Layer 6 of a small transformer language model trained on English Wikipedia (9 layers, counted from 0, width 128).
A neuron adds its activation times its output weights to the MLP's output. To switch it off is to set its activation to zero at one token and run the rest of the model.
A neuron's activation on a vector x is GELU(weights . x), where the dot is the dot product.

Input weights of the MLP neurons that the questions are about. A number n stands for (n - 500) times 0.0012.
n8: 517 405 704 633 580 215 483 471 291 644 422 496 641 386 537 686 596 748 579 220 524 505 384 456 482 492 447 572 555 570 448 459 589 570 417 536 731 696 600 458 462 554 321 386 460 335 596 474 583 717 620 628 634 394 419 522 594 384 472 537 307 351 554 603 248 337 588 576 456 879 456 594 626 616 523 652 355 729 479 445 773 991 566 336 424 571 309 593 519 603 596 451 617 480 698 366 670 378 523 537 737 401 430 549 558 663 521 538 323 368 361 669 246 664 381 151 447 568 159 359 477 587 64 543 326 460 429 184
n70: 529 484 321 399 389 490 663 695 251 381 558 622 481 370 405 761 148 424 345 427 528 516 659 545 326 654 631 418 471 350 440 363 575 525 435 403 538 505 738 486 425 582 469 579 525 574 500 134 589 567 470 576 538 540 583 469 631 439 629 476 424 315 738 509 648 619 696 431 386 539 418 747 591 220 24 510 719 534 770 169 588 641 283 505 495 676 520 431 567 119 545 751 664 545 400 271 876 459 757 737 396 279 168 749 732 588 720 462 484 500 632 663 300 818 727 572 420 622 117 643 351 614 339 505 231 419 699 144
n79: 748 472 456 560 642 670 591 470 495 361 661 311 658 478 576 696 437 468 346 697 450 476 476 774 329 557 623 465 246 477 711 658 669 527 577 358 228 552 341 526 417 584 827 346 624 312 491 580 607 603 596 811 582 637 257 509 662 718 359 526 453 428 495 271 525 509 759 608 595 575 521 417 284 657 563 621 425 558 282 478 504 705 308 591 500 268 116 347 432 300 554 742 634 176 538 470 613 342 709 571 594 558 316 568 556 425 407 650 159 700 343 429 460 508 354 495 554 260 244 820 491 688 314 455 326 391 539 522
n85: 456 513 190 525 579 450 469 609 206 707 667 679 659 469 337 496 549 706 484 505 654 372 681 553 947 669 463 508 662 451 326 596 233 350 504 519 473 326 379 574 632 365 706 250 512 634 453 310 302 380 401 608 453 418 390 621 524 411 376 814 500 323 424 412 356 706 640 440 511 612 467 753 457 783 522 561 572 665 571 535 652 537 596 653 398 677 351 448 496 558 370 617 524 518 449 562 521 269 597 547 458 536 486 504 272 656 443 683 386 344 345 250 668 481 640 551 426 572 290 609 676 534 541 383 268 401 482 415
n93: 692 562 336 630 746 245 697 400 311 350 572 660 184 553 524 680 532 717 431 521 588 658 548 568 668 430 421 624 504 125 591 211 608 313 578 487 386 533 343 500 559 750 586 687 547 641 438 441 500 243 732 163 657 754 402 533 456 509 475 817 303 563 765 350 487 461 431 546 366 478 579 562 688 528 397 668 415 450 368 733 206 703 444 408 351 671 577 655 601 198 491 409 559 485 687 430 581 401 420 736 471 455 589 826 275 791 346 396 410 417 365 410 449 341 477 528 431 414 572 542 326 652 500 559 514 472 845 310
n98: 573 684 432 552 536 732 496 568 487 582 657 419 515 587 297 644 402 297 417 717 359 491 650 520 383 568 632 622 324 528 610 370 407 598 283 435 496 693 541 299 317 207 736 755 452 500 369 621 410 305 480 716 345 524 613 456 527 634 671 500 432 416 357 607 445 752 472 384 489 349 417 439 489 750 103 449 623 500 656 288 544 548 537 349 397 476 434 630 601 467 500 490 351 597 504 379 240 553 719 504 463 326 378 382 414 485 470 556 533 587 650 473 377 518 333 638 650 819 131 609 464 717 476 512 444 524 474 601
n112: 301 656 505 620 198 744 464 635 440 359 772 647 555 400 669 542 252 371 547 675 526 474 165 871 423 687 629 514 395 887 613 638 677 768 382 430 527 574 604 409 393 276 465 489 413 683 559 580 411 415 735 504 414 400 535 524 711 455 404 110 288 325 715 624 754 541 481 452 703 635 530 234 319 823 566 401 679 477 495 500 474 390 442 532 305 519 561 520 395 389 133 798 514 616 604 541 253 534 349 242 431 644 504 354 733 417 398 487 559 666 520 500 395 407 114 422 500 374 778 674 709 490 500 537 634 366 638 430
n157: 279 399 666 263 599 543 463 601 459 394 536 351 761 324 339 500 424 337 470 734 344 454 594 441 496 279 616 726 689 428 200 580 313 470 661 304 492 482 435 357 945 627 469 572 431 669 699 441 660 281 539 307 410 564 539 439 558 568 621 391 533 541 452 556 650 342 718 582 726 379 279 739 626 383 404 530 815 466 422 435 452 629 408 508 648 642 420 387 568 448 559 552 492 433 603 419 633 609 727 630 522 362 496 524 206 675 253 617 341 209 437 714 358 412 448 531 572 363 777 555 657 456 573 471 392 487 303 349
n177: 642 355 552 603 344 348 477 449 454 538 677 711 406 639 510 472 610 641 244 359 447 557 551 505 618 584 417 435 486 307 543 718 474 342 332 536 735 420 477 343 568 222 708 287 328 328 745 600 323 596 476 814 186 729 894 850 523 345 353 674 611 439 595 360 455 325 684 75 323 438 597 378 463 367 619 553 763 210 551 426 509 500 336 519 416 378 600 234 372 782 361 337 557 630 414 634 626 505 733 667 565 647 782 563 176 434 278 459 635 553 657 481 484 401 500 734 601 313 773 242 530 435 539 386 280 349 635 529
n179: 554 232 247 272 655 453 337 569 334 420 558 492 608 700 549 659 614 727 623 310 578 876 487 597 621 308 693 500 611 318 407 412 409 437 496 359 508 496 455 443 344 338 366 437 673 610 302 588 500 488 642 632 459 534 953 344 570 596 484 399 399 446 667 476 744 540 479 508 461 788 500 702 817 574 377 441 475 676 590 308 314 735 340 284 256 509 550 392 511 544 466 537 563 405 438 691 655 579 583 393 641 342 617 416 395 504 404 472 280 432 160 563 415 468 423 623 313 712 500 770 430 474 504 567 410 607 514 345

Output weights of the MLP neurons that the questions are about. A number n stands for (n - 500) times 0.0031.
n8: 469 436 238 448 529 641 558 415 344 345 578 503 335 456 350 399 377 392 523 602 647 409 596 480 475 432 598 347 497 592 519 401 378 608 582 335 527 437 571 488 565 667 592 463 471 537 374 510 545 422 385 471 497 497 620 466 657 521 582 497 548 428 405 569 730 570 538 513 460 417 446 508 488 569 588 467 526 646 490 653 336 280 545 461 436 542 510 410 516 417 461 473 379 472 364 490 669 527 726 497 513 467 524 481 634 376 477 555 527 689 348 462 521 393 472 579 543 447 673 589 397 597 601 563 436 569 523 781
n70: 503 414 606 571 571 544 459 362 19 519 545 440 567 609 358 422 583 727 427 489 618 506 530 622 558 346 522 600 538 586 472 418 497 539 432 671 464 411 472 539 470 427 500 571 533 407 421 669 308 581 481 562 370 510 284 521 403 736 351 494 611 503 361 560 454 506 561 384 536 639 528 603 431 661 509 509 406 461 447 584 419 446 444 477 434 547 581 471 500 688 586 386 513 497 653 671 327 532 610 489 677 483 614 383 491 648 333 670 462 408 358 387 681 281 459 372 484 520 629 347 484 474 576 472 464 500 494 595
n79: 392 540 516 454 558 359 489 631 350 518 287 725 473 543 492 443 523 497 531 636 455 553 526 578 486 440 617 464 432 527 449 572 562 477 384 537 630 592 598 432 560 471 514 509 495 508 557 511 473 524 495 536 460 489 636 618 509 445 613 567 536 487 634 641 381 436 242 396 378 673 467 572 416 369 533 354 607 457 458 495 497 424 498 416 495 668 629 640 529 518 555 492 444 400 378 534 479 670 443 478 469 291 489 523 563 542 508 449 497 448 652 419 566 503 441 514 359 404 449 465 482 508 451 492 500 463 525 550
n85: 642 404 600 548 398 578 419 484 390 429 417 354 379 556 403 539 635 539 587 454 406 487 470 616 261 416 544 512 477 458 507 336 453 642 458 384 483 534 558 399 508 393 588 461 505 383 541 652 594 461 552 558 615 659 465 579 412 494 480 400 569 648 521 569 576 414 413 521 542 522 570 406 599 546 500 445 427 444 621 483 489 537 464 482 409 427 584 550 644 615 538 475 547 490 520 342 537 712 465 454 599 472 492 549 799 416 566 454 565 457 469 668 460 630 358 456 321 466 536 475 457 365 373 583 374 558 492 535
n93: 593 336 481 444 480 639 383 557 255 618 366 559 818 447 469 364 370 397 365 438 494 319 466 521 361 573 688 561 440 690 434 652 534 625 579 542 358 396 664 621 381 376 427 424 574 626 569 625 381 599 500 631 445 380 723 500 429 590 524 443 615 497 476 503 529 544 513 497 625 474 515 341 568 390 401 484 566 512 421 491 636 432 548 559 568 455 533 448 526 687 478 573 422 472 426 327 517 627 617 356 567 453 520 299 516 348 503 503 557 678 542 535 474 651 572 588 617 494 322 461 632 389 437 394 540 506 250 422
n98: 535 423 423 408 494 397 439 500 447 449 437 421 541 389 602 558 560 702 429 537 540 489 393 565 562 529 387 431 563 590 388 554 562 432 568 559 527 604 489 623 593 642 342 537 506 469 478 444 500 588 536 484 547 468 455 520 415 530 438 663 690 498 496 533 585 428 502 507 289 602 569 616 597 418 536 514 346 478 537 506 510 448 445 502 572 413 498 494 500 362 553 468 495 464 582 646 434 599 398 543 408 449 517 556 403 526 409 493 484 544 448 475 540 476 522 456 391 507 553 519 582 439 520 563 394 500 498 483
n112: 387 532 642 544 523 595 524 500 607 441 491 730 629 296 785 500 588 526 491 407 439 432 494 514 400 601 500 444 566 542 621 555 388 566 514 527 492 472 414 568 419 545 606 396 565 494 279 485 405 562 368 472 449 538 508 632 395 455 484 274 357 376 596 415 552 503 645 547 466 521 516 457 560 552 426 617 460 686 598 529 406 528 594 541 494 549 622 665 295 480 436 637 515 457 683 505 484 303 567 314 447 522 542 508 380 582 401 549 411 526 515 495 426 323 414 528 482 346 673 413 508 586 486 562 421 567 378 450
n157: 577 521 575 556 441 412 429 350 401 477 476 517 500 550 533 508 473 505 548 477 544 514 445 717 308 456 569 424 529 521 634 352 522 472 327 592 486 360 366 490 473 513 535 630 566 342 619 658 409 492 476 448 448 517 330 510 438 512 426 459 482 530 565 569 508 465 436 508 517 454 647 552 412 584 558 508 354 485 550 472 551 620 466 571 482 532 502 469 673 467 508 390 615 417 601 417 470 565 516 500 372 458 605 519 662 541 646 417 828 489 566 564 451 450 367 563 442 469 399 495 522 495 371 492 542 543 493 503
n177: 547 410 497 520 446 360 489 500 383 455 599 503 476 582 545 454 560 520 299 520 492 497 443 511 465 484 567 442 633 592 525 494 503 481 519 524 527 471 643 384 439 557 500 527 495 558 440 328 383 433 283 617 500 419 464 505 567 441 343 569 542 527 586 419 506 435 459 464 337 507 581 495 481 357 579 483 429 344 521 442 555 535 540 554 435 467 558 423 580 425 481 703 355 515 508 627 631 562 663 469 401 251 756 485 623 599 392 330 519 612 469 554 505 460 661 494 580 629 356 617 625 409 518 691 623 507 589 453
n179: 527 492 650 455 364 579 725 359 615 480 476 511 409 433 258 463 453 494 517 523 628 362 385 528 429 577 446 463 441 644 408 567 598 503 454 629 352 415 524 486 598 614 630 490 515 476 721 396 325 431 605 535 485 574 437 506 395 638 482 670 526 472 404 577 401 508 591 561 525 464 456 328 363 444 508 586 416 420 512 663 607 408 587 606 586 610 620 502 516 597 360 412 535 572 508 487 528 506 327 600 425 574 404 454 532 356 506 556 455 607 646 573 479 465 600 394 573 422 428 253 554 503 395 520 454 426 558 521

Each question names a token from some text and the token that comes next. It shows the vector x that enters the MLP there. A number n stands for (n - 500) times 0.0097.

Then comes g, the gradient of the next token's log-probability with respect to the MLP's output, scaled to length 1. A neuron's effect is roughly proportional to its activation times (output weights . g). A number n stands for (n - 500) times 0.00074.

"ant", then " de"
x: 443 600 544 540 473 410 647 467 261 466 614 512 567 531 511 520 585 440 444 498 435 492 512 487 542 481 457 494 657 347 441 487 623 416 389 419 436 398 432 402 487 514 459 452 532 521 530 482 424 442 595 477 440 428 584 532 549 685 529 543 346 571 565 500 563 487 454 703 626 353 487 526 580 499 285 646 443 546 545 455 397 603 494 609 392 546 438 515 480 499 519 468 462 505 484 530 646 557 440 520 413 490 494 417 501 736 612 395 465 440 458 537 424 794 531 749 344 344 392 666 538 622 317 541 505 523 411 576
g: 654 546 482 482 551 472 623 592 326 548 485 421 415 556 511 583 665 425 467 515 622 539 701 506 356 521 656 259 414 578 348 675 506 314 582 376 473 580 646 634 664 530 580 464 184 510 460 686 722 401 568 516 528 251 581 494 403 496 482 467 393 511 421 434 522 812 592 395 260 585 617 673 252 679 486 330 432 523 730 400 478 653 455 362 361 607 438 485 529 504 374 629 592 555 491 195 481 487 215 455 570 473 348 578 315 530 432 637 388 757 482 522 424 408 511 565 417 406 365 466 581 650 643 468 614 430 541 496
Which neuron, switched off, raises the next token's probability most? n70

"-C", then "om"
x: 593 628 443 437 447 514 561 542 260 452 534 358 575 404 562 514 479 440 443 411 611 519 515 523 477 587 540 615 569 549 718 417 510 581 427 404 403 500 566 393 499 411 530 507 647 669 448 494 492 490 414 270 552 382 572 607 604 515 515 518 305 530 506 343 557 502 456 410 777 352 461 612 540 549 429 749 452 509 451 484 415 531 516 383 493 634 422 384 411 662 382 480 436 510 455 601 507 518 586 342 511 602 474 471 643 669 462 421 500 528 523 630 445 624 480 675 437 386 445 593 464 403 387 510 450 665 516 508
g: 380 425 457 536 398 428 421 425 462 668 574 670 530 365 532 427 506 384 614 647 683 484 490 390 540 733 651 488 368 340 671 592 645 424 257 484 573 574 360 629 581 597 486 578 645 593 514 429 426 569 633 416 385 580 366 472 440 364 349 427 642 261 463 417 546 354 472 475 391 634 548 415 571 529 632 574 816 592 463 532 268 672 479 529 440 313 520 660 340 634 403 500 633 599 375 502 655 593 538 410 244 691 687 349 483 554 291 503 521 195 406 497 616 551 248 559 618 375 580 415 584 451 339 648 523 632 363 615
Switching off which neuron hurts the next token most? n112

" hot", then "el."
x: 471 522 451 519 637 528 582 459 184 656 644 312 592 413 573 438 396 447 409 459 714 440 519 446 627 430 595 447 566 371 413 486 440 358 559 585 508 643 398 429 592 506 373 462 483 457 491 386 457 608 529 436 630 438 417 466 390 482 409 489 536 614 564 395 556 535 512 335 710 535 494 520 676 505 414 569 483 593 509 563 580 614 451 424 482 552 517 460 486 530 533 411 436 529 599 736 531 578 516 483 452 599 509 479 528 580 462 521 535 491 636 471 394 680 424 639 352 469 429 491 425 469 386 570 355 507 619 537
g: 662 376 698 585 303 423 608 609 608 498 396 260 526 458 571 471 269 575 370 516 518 481 579 533 428 498 393 536 551 228 544 506 301 690 621 551 480 540 525 424 282 467 304 372 488 621 468 565 532 568 480 581 462 355 380 423 540 497 259 653 507 367 384 480 391 537 768 621 521 343 443 463 647 651 585 377 490 635 544 559 197 516 736 550 683 362 636 502 722 562 397 287 554 545 595 632 569 605 361 346 332 708 580 562 633 423 553 422 595 611 404 437 436 502 465 454 533 414 844 517 411 303 583 602 586 399 523 487
Switching off which neuron hurts the next token most? n85

" |", then " 17"
x: 489 482 566 575 617 543 617 385 139 515 615 456 489 578 581 518 415 618 340 478 422 551 501 499 443 422 525 609 528 534 504 475 420 444 381 462 520 592 428 455 458 713 428 534 461 439 343 563 401 550 461 519 508 423 413 459 414 463 490 544 472 617 486 421 549 372 440 633 582 572 491 547 535 666 320 497 404 561 429 487 509 602 517 483 450 573 591 488 574 449 368 450 619 488 570 635 602 418 542 522 511 492 503 490 528 597 562 564 483 425 544 340 539 599 345 684 564 462 550 595 333 452 476 612 392 508 502 674
g: 441 576 451 454 540 254 504 727 466 502 574 420 595 493 304 322 547 512 599 497 580 494 411 515 548 323 509 376 327 449 421 581 532 627 452 302 402 556 443 555 631 818 534 606 385 649 670 523 721 641 299 567 536 581 691 635 569 332 514 629 551 407 489 554 371 531 511 611 671 404 459 435 601 594 545 508 576 359 486 412 554 409 171 820 458 395 517 316 463 471 685 519 357 741 469 473 441 423 577 472 449 376 776 440 715 464 248 419 416 440 342 776 532 416 500 324 394 584 505 403 561 538 467 383 432 591 415 574
Switching off which neuron hurts the next token most? n8

" Ad", then "ela"
x: 413 499 358 538 575 476 438 435 219 507 478 415 598 394 672 467 572 589 321 450 539 472 592 623 432 493 533 534 492 369 402 512 537 575 430 385 493 607 560 486 567 574 390 578 582 530 491 527 431 442 520 407 683 478 628 375 528 504 580 507 507 625 577 420 381 579 519 518 614 495 447 591 402 461 413 666 532 549 424 490 429 495 537 553 545 491 370 446 528 659 502 493 264 579 503 683 553 530 538 552 433 622 474 483 456 416 466 618 491 496 707 453 623 602 479 682 244 343 538 508 478 434 399 555 503 373 591 511
g: 467 471 565 451 601 485 601 249 482 529 482 449 466 580 579 424 367 423 272 607 771 685 547 615 665 674 541 310 623 308 587 519 391 212 713 403 364 340 533 588 427 623 438 471 733 536 563 473 211 569 484 470 611 340 545 533 484 490 428 363 357 737 580 518 411 409 626 626 345 675 591 503 634 510 640 496 500 413 389 361 448 390 623 587 649 411 702 396 553 401 611 631 474 486 611 537 474 349 484 459 468 566 422 455 312 318 618 404 463 653 508 501 434 563 655 467 526 533 247 259 742 537 378 691 399 424 624 505
Switching off which neuron hurts the next token most? n179

" the", then " Amb"
x: 489 509 442 498 506 471 546 473 31 490 448 456 544 468 591 534 521 498 478 531 513 547 486 478 412 558 480 468 444 412 428 555 428 506 526 429 507 604 586 468 535 553 460 522 529 469 543 491 388 490 553 542 615 522 468 496 485 535 471 525 452 491 553 344 527 580 482 457 635 448 440 488 517 542 497 503 559 583 504 573 492 481 490 517 552 508 497 603 490 532 506 535 427 533 503 619 564 578 464 410 432 529 498 521 474 579 515 376 519 521 688 485 429 628 582 655 383 453 432 516 565 414 308 606 422 614 494 669
g: 447 689 466 400 196 764 502 268 613 520 418 442 501 574 465 505 437 548 543 475 494 536 696 394 358 619 445 608 576 672 283 440 636 538 615 437 477 467 544 601 427 578 272 505 477 413 375 535 546 473 435 593 507 673 613 434 562 755 519 569 343 482 678 403 504 348 468 496 498 437 472 638 384 298 509 550 392 464 455 310 526 501 282 618 482 694 230 606 685 598 387 671 455 430 515 499 477 537 372 585 504 579 481 345 539 553 586 541 553 622 314 316 444 629 619 542 636 577 64 482 598 503 431 510 633 415 826 409
Which neuron, switched off, raises the next token's probability most? n70

" 20", then " |"
x: 633 437 628 558 650 447 650 326 233 579 596 521 439 540 637 581 509 514 244 443 349 591 449 482 411 423 438 627 577 502 488 469 531 394 471 513 418 621 411 382 358 619 516 471 540 501 349 493 466 505 604 596 566 416 521 497 470 702 429 586 446 669 563 423 553 454 367 563 604 418 471 582 540 455 298 484 492 394 477 586 578 585 588 456 519 533 573 495 556 534 525 425 516 424 654 668 573 388 609 479 497 585 460 384 582 590 409 476 499 344 514 353 477 542 467 585 588 436 524 616 369 515 442 459 472 407 458 734
g: 628 492 610 440 409 480 500 424 321 527 498 656 551 689 658 560 219 500 561 476 336 396 468 422 534 458 802 672 426 427 757 508 448 339 558 409 399 529 578 629 352 316 419 590 377 551 496 388 409 448 494 509 458 577 557 540 757 445 363 385 466 480 441 567 344 550 662 543 471 584 700 494 526 423 538 566 539 470 500 428 511 856 348 447 593 407 370 343 486 422 552 344 458 559 298 659 817 556 264 627 483 574 651 433 368 504 500 465 390 463 508 371 372 281 417 529 453 735 338 480 492 819 577 559 558 448 689 608
Which neuron, switched off, raises the next token's probability most? n179

"\"", then " At"
x: 506 521 489 509 528 468 455 385 131 471 521 419 494 436 630 531 431 556 536 459 579 536 505 427 473 563 480 532 494 515 398 461 447 455 423 463 485 729 737 428 509 511 407 548 628 517 472 444 351 502 492 435 625 406 530 568 429 576 554 607 494 322 553 334 448 616 555 498 549 412 389 585 510 541 386 513 439 648 532 593 514 447 438 525 539 551 501 558 659 520 515 536 467 517 430 494 538 566 497 456 487 448 569 550 483 672 642 347 427 583 616 513 551 494 509 630 309 547 565 485 610 338 374 483 485 555 534 541
g: 467 785 575 356 449 399 514 687 545 391 311 622 375 525 295 510 554 492 423 726 604 528 431 535 556 466 415 492 376 572 612 562 541 462 385 380 572 437 815 236 676 594 644 565 658 718 517 536 544 595 189 499 568 322 389 611 490 590 461 390 611 511 530 367 536 636 415 528 699 602 608 472 526 469 542 289 514 852 372 429 438 588 575 512 602 558 491 475 402 464 449 636 323 613 440 669 459 565 283 379 523 411 641 423 458 307 469 392 484 270 570 234 507 469 470 332 335 564 355 464 512 495 618 412 603 510 668 541
Switching off which neuron hurts the next token most? n8

" |", then " 35"
x: 542 466 456 501 662 543 690 397 188 586 539 461 532 524 604 404 438 494 382 445 490 506 491 450 482 450 421 532 526 483 473 485 411 500 409 431 507 623 469 484 414 691 483 578 487 485 353 530 464 496 477 558 576 418 542 467 474 346 554 545 490 512 581 427 556 408 375 636 611 613 453 483 526 657 272 512 445 591 475 517 441 611 565 476 499 575 540 454 551 459 448 468 622 441 527 630 602 410 611 498 455 492 444 533 521 573 624 486 401 442 556 333 518 652 271 690 539 464 568 575 328 486 543 615 409 487 443 722
g: 477 443 360 399 335 367 560 552 526 374 460 758 399 267 511 577 620 619 583 533 586 518 398 509 482 297 637 440 356 519 464 569 454 372 514 423 630 407 571 339 765 566 503 565 581 682 737 645 683 618 376 690 608 445 313 592 354 379 513 593 387 466 338 520 600 507 352 574 588 380 613 480 592 447 594 389 662 316 367 496 628 404 446 727 378 742 621 495 487 734 393 203 374 291 409 553 607 449 588 539 462 332 630 528 535 494 383 378 427 427 492 581 491 361 496 466 377 654 684 533 502 270 489 614 670 678 443 448
Which neuron, switched off, raises the next token's probability most? n93

"re", then "au"
x: 479 566 500 560 548 519 575 515 214 440 597 485 617 572 678 551 439 612 260 427 507 572 682 543 566 466 474 562 675 535 426 555 501 506 506 489 541 440 364 514 416 469 432 581 485 399 384 551 408 602 553 475 408 343 386 414 401 660 374 473 355 572 406 432 499 477 530 633 600 466 614 578 521 691 205 477 405 520 511 536 541 596 501 422 510 587 484 511 512 399 492 415 555 470 567 685 487 509 460 540 540 464 606 429 334 642 457 384 559 479 473 529 541 459 391 672 433 467 630 586 484 612 418 479 408 583 450 592
g: 480 360 611 522 444 357 440 704 602 420 242 510 594 540 683 566 618 348 528 435 443 271 550 469 439 569 545 728 366 525 642 454 573 275 460 364 675 607 554 681 515 514 354 522 423 294 584 434 534 591 460 453 490 450 577 462 525 514 487 630 741 661 490 714 658 390 531 597 436 417 607 294 477 472 442 685 456 512 503 744 576 436 570 447 400 462 429 480 393 745 434 310 493 514 553 444 748 410 570 481 428 552 588 197 286 570 527 503 585 374 443 258 699 343 672 474 447 356 332 556 518 344 742 542 324 630 404 574
Which two neurons, each switched off alone, lower its probability most, in order? n93, n98

" hot", then "el"
x: 456 567 474 485 615 530 585 507 186 657 612 322 547 421 569 479 398 455 482 468 690 453 539 399 588 417 602 450 563 360 453 503 477 350 519 566 508 653 393 431 594 576 429 455 550 479 506 367 436 607 568 475 576 550 462 491 400 502 461 482 549 632 581 336 527 504 485 368 660 465 449 529 663 526 394 584 551 581 515 565 573 593 470 430 402 583 475 433 487 496 584 422 442 573 555 714 540 504 468 438 403 574 471 456 523 604 518 431 538 551 627 485 411 718 445 672 308 411 449 498 411 528 366 599 339 444 597 500
g: 391 533 415 555 560 383 497 345 583 448 405 623 548 375 477 567 372 321 571 480 510 487 309 654 457 555 425 467 458 467 719 576 699 296 451 563 595 553 504 599 538 448 466 466 457 500 794 433 592 565 420 235 568 581 481 453 353 497 676 478 551 494 586 478 511 410 459 449 552 635 503 204 433 437 571 719 624 247 266 572 632 500 599 604 338 472 321 454 404 733 397 482 532 488 448 560 249 430 716 599 637 393 697 412 340 421 354 824 545 635 418 564 586 600 675 483 315 468 298 550 494 715 588 455 322 480 619 658
Switching off which neuron hurts the next token most? n179

" over", then " tw"
x: 374 577 360 526 518 500 540 530 182 537 579 482 600 452 594 433 478 572 538 511 490 556 506 330 415 526 466 538 565 404 514 460 421 548 462 398 616 801 590 466 677 598 467 517 707 380 342 547 530 457 439 396 564 400 542 426 605 502 634 509 431 611 603 488 331 533 473 427 592 407 514 654 536 544 529 421 526 576 498 497 453 513 429 580 496 577 489 479 455 417 584 554 263 513 467 492 651 436 578 428 464 478 589 531 446 567 436 462 621 422 625 465 412 674 421 645 409 396 339 507 462 567 477 471 486 609 554 500
g: 384 336 559 577 412 746 542 555 447 780 387 577 321 390 514 450 353 355 380 463 489 586 341 426 618 662 591 387 499 409 293 620 517 363 540 336 526 652 526 825 275 427 627 412 554 303 471 382 389 441 725 674 529 740 436 655 431 302 426 614 539 509 496 547 508 511 462 496 603 525 590 509 667 472 645 591 394 397 477 377 412 406 553 720 458 629 425 527 429 488 609 300 668 395 433 605 532 474 514 492 503 299 602 580 754 366 553 341 380 556 494 553 406 690 577 621 565 722 527 577 361 573 358 305 537 310 561 400
Switching off which neuron hurts the next token most? n93

" name", then " \"S"
x: 588 487 449 517 520 460 447 320 184 446 447 478 596 603 563 391 578 601 335 454 677 419 498 567 548 541 615 579 458 356 375 467 409 485 466 375 573 597 571 503 490 435 413 639 441 522 448 483 414 433 531 474 547 354 560 503 609 579 492 602 531 476 505 234 569 581 519 445 599 542 335 467 605 618 464 508 470 685 544 543 439 524 494 471 574 577 470 539 531 442 623 468 500 435 615 521 443 710 476 378 403 521 445 553 401 614 627 405 511 572 595 502 428 645 403 627 379 553 488 482 591 539 297 454 510 542 550 568
g: 458 664 695 560 324 524 557 296 534 649 428 596 280 428 293 505 500 333 596 394 452 600 577 554 582 511 398 247 369 277 503 574 417 576 473 368 388 526 574 515 484 363 577 741 489 648 523 523 321 622 278 663 261 623 740 419 446 345 457 517 348 345 530 382 632 434 521 650 521 534 628 495 662 584 573 397 544 633 527 515 656 602 459 407 517 644 647 460 551 543 616 449 738 348 638 325 418 434 537 536 478 314 549 580 613 470 399 685 274 542 685 254 419 444 497 508 506 462 498 766 547 412 318 516 344 597 601 608
Which neuron, switched off, raises the next token's probability most? n98

"land", then ")"
x: 390 511 452 522 582 373 457 503 243 461 452 598 670 556 574 424 479 646 452 482 448 509 523 569 600 516 610 476 604 537 453 621 523 462 559 535 496 460 600 418 464 433 362 476 561 452 418 585 385 526 482 504 461 413 326 539 389 699 443 551 502 476 537 522 610 455 578 662 621 554 455 643 384 428 305 501 411 575 356 517 737 516 513 584 581 394 473 504 494 414 474 470 365 456 637 475 487 553 521 491 485 493 656 529 312 663 482 408 405 513 549 557 537 721 553 745 362 463 406 574 499 628 326 507 495 478 398 392
g: 465 346 548 381 337 434 703 425 644 378 509 642 493 490 352 481 537 509 607 476 597 646 346 540 511 661 574 443 489 482 609 261 337 701 674 289 574 571 776 716 308 565 530 422 582 514 663 490 373 542 430 586 658 499 422 557 691 721 273 372 387 418 502 585 619 471 797 544 432 414 345 497 377 603 596 515 383 571 462 631 464 566 542 478 542 537 414 387 666 550 449 285 595 445 463 446 721 518 526 640 476 506 608 376 450 451 448 201 568 459 426 482 264 339 509 571 199 614 733 537 463 536 477 547 352 507 434 331
Which neuron, switched off, raises the next token's probability most? n79

" 180", then "8:"
x: 475 412 588 468 580 623 541 371 196 480 470 486 485 453 546 422 434 606 429 456 524 473 569 402 431 541 495 546 558 636 485 505 524 342 357 559 475 759 630 374 418 546 452 650 453 428 399 442 511 470 546 431 673 557 548 500 418 559 438 641 475 608 512 274 554 532 535 470 646 420 412 606 485 602 481 571 533 507 402 557 463 536 541 556 484 478 491 469 436 490 522 508 314 405 658 594 431 470 596 443 342 467 518 492 540 541 564 505 363 571 693 479 468 645 479 678 519 373 602 484 528 483 340 567 471 518 533 570
g: 641 464 745 541 437 254 595 394 538 553 537 207 623 335 548 413 421 707 517 428 302 631 300 449 569 494 590 589 462 417 535 231 389 570 603 439 331 558 347 455 703 433 519 558 269 554 435 508 651 657 471 361 395 537 577 540 398 451 377 438 415 409 462 639 296 419 625 760 588 439 514 383 453 518 410 471 571 660 606 377 430 422 740 330 548 393 592 583 491 598 446 546 279 507 665 437 725 662 535 493 469 369 445 535 531 552 598 463 574 714 587 662 707 463 176 443 454 647 378 444 546 497 592 436 544 476 698 576
Switching off which neuron hurts the next token most? n157

",", then " and"
x: 520 555 457 517 517 527 555 447 41 430 496 405 504 531 555 499 460 550 407 450 566 507 498 492 426 515 481 563 508 438 469 560 530 537 459 411 475 568 579 484 434 540 443 520 580 489 500 530 372 468 533 534 503 445 522 537 451 653 538 553 406 468 494 359 540 549 507 478 604 395 430 480 493 542 462 575 559 583 502 560 491 493 497 491 456 566 490 484 531 559 560 627 420 624 539 541 514 510 501 454 511 467 527 447 497 666 611 377 488 560 570 462 445 678 575 644 338 506 525 547 536 381 307 501 508 571 488 657
g: 553 417 439 829 656 760 412 416 492 644 394 402 480 545 537 497 216 538 496 380 491 555 498 688 671 506 369 483 577 606 585 539 605 616 583 616 418 621 518 660 396 494 397 379 553 280 388 487 624 339 419 524 621 344 575 496 452 668 518 423 521 498 600 417 477 392 645 494 738 417 411 479 604 380 532 558 245 429 674 593 455 415 398 578 475 328 547 297 566 306 506 400 659 702 390 518 401 593 448 479 400 401 439 332 390 802 667 507 660 610 542 531 345 559 304 554 423 587 676 226 407 619 342 500 592 594 368 373
Which neuron, switched off, raises the next token's probability most? n79

" to", then " play"
x: 435 493 401 451 471 502 620 486 72 469 494 349 559 527 524 492 463 612 468 526 672 578 586 423 580 472 381 597 531 326 434 535 545 475 564 484 421 600 566 513 486 554 500 532 478 477 425 515 382 485 511 383 487 454 490 488 574 599 530 454 481 458 517 335 543 594 589 485 515 330 436 511 663 475 567 611 564 655 535 382 464 520 505 386 563 548 522 475 620 496 404 589 396 488 531 489 646 425 516 515 497 580 614 470 581 625 480 466 465 514 534 462 487 669 510 575 413 460 531 503 515 430 434 488 410 585 622 545
g: 512 263 649 509 646 517 460 477 484 825 174 445 797 622 525 700 322 550 450 313 430 517 405 566 598 590 630 524 662 273 509 383 732 582 518 542 487 553 643 475 377 482 615 373 338 415 684 396 302 591 464 508 576 484 295 568 618 522 614 292 377 498 408 544 330 560 551 607 542 467 443 354 521 476 597 697 419 439 656 340 503 374 496 482 450 310 501 400 391 539 607 454 495 495 350 613 456 495 495 493 546 611 544 551 381 571 541 448 421 301 647 529 528 687 278 371 445 385 828 506 490 688 448 591 365 484 580 640
Which two neurons, each switched off alone, lower its probability most, in order? n70, n85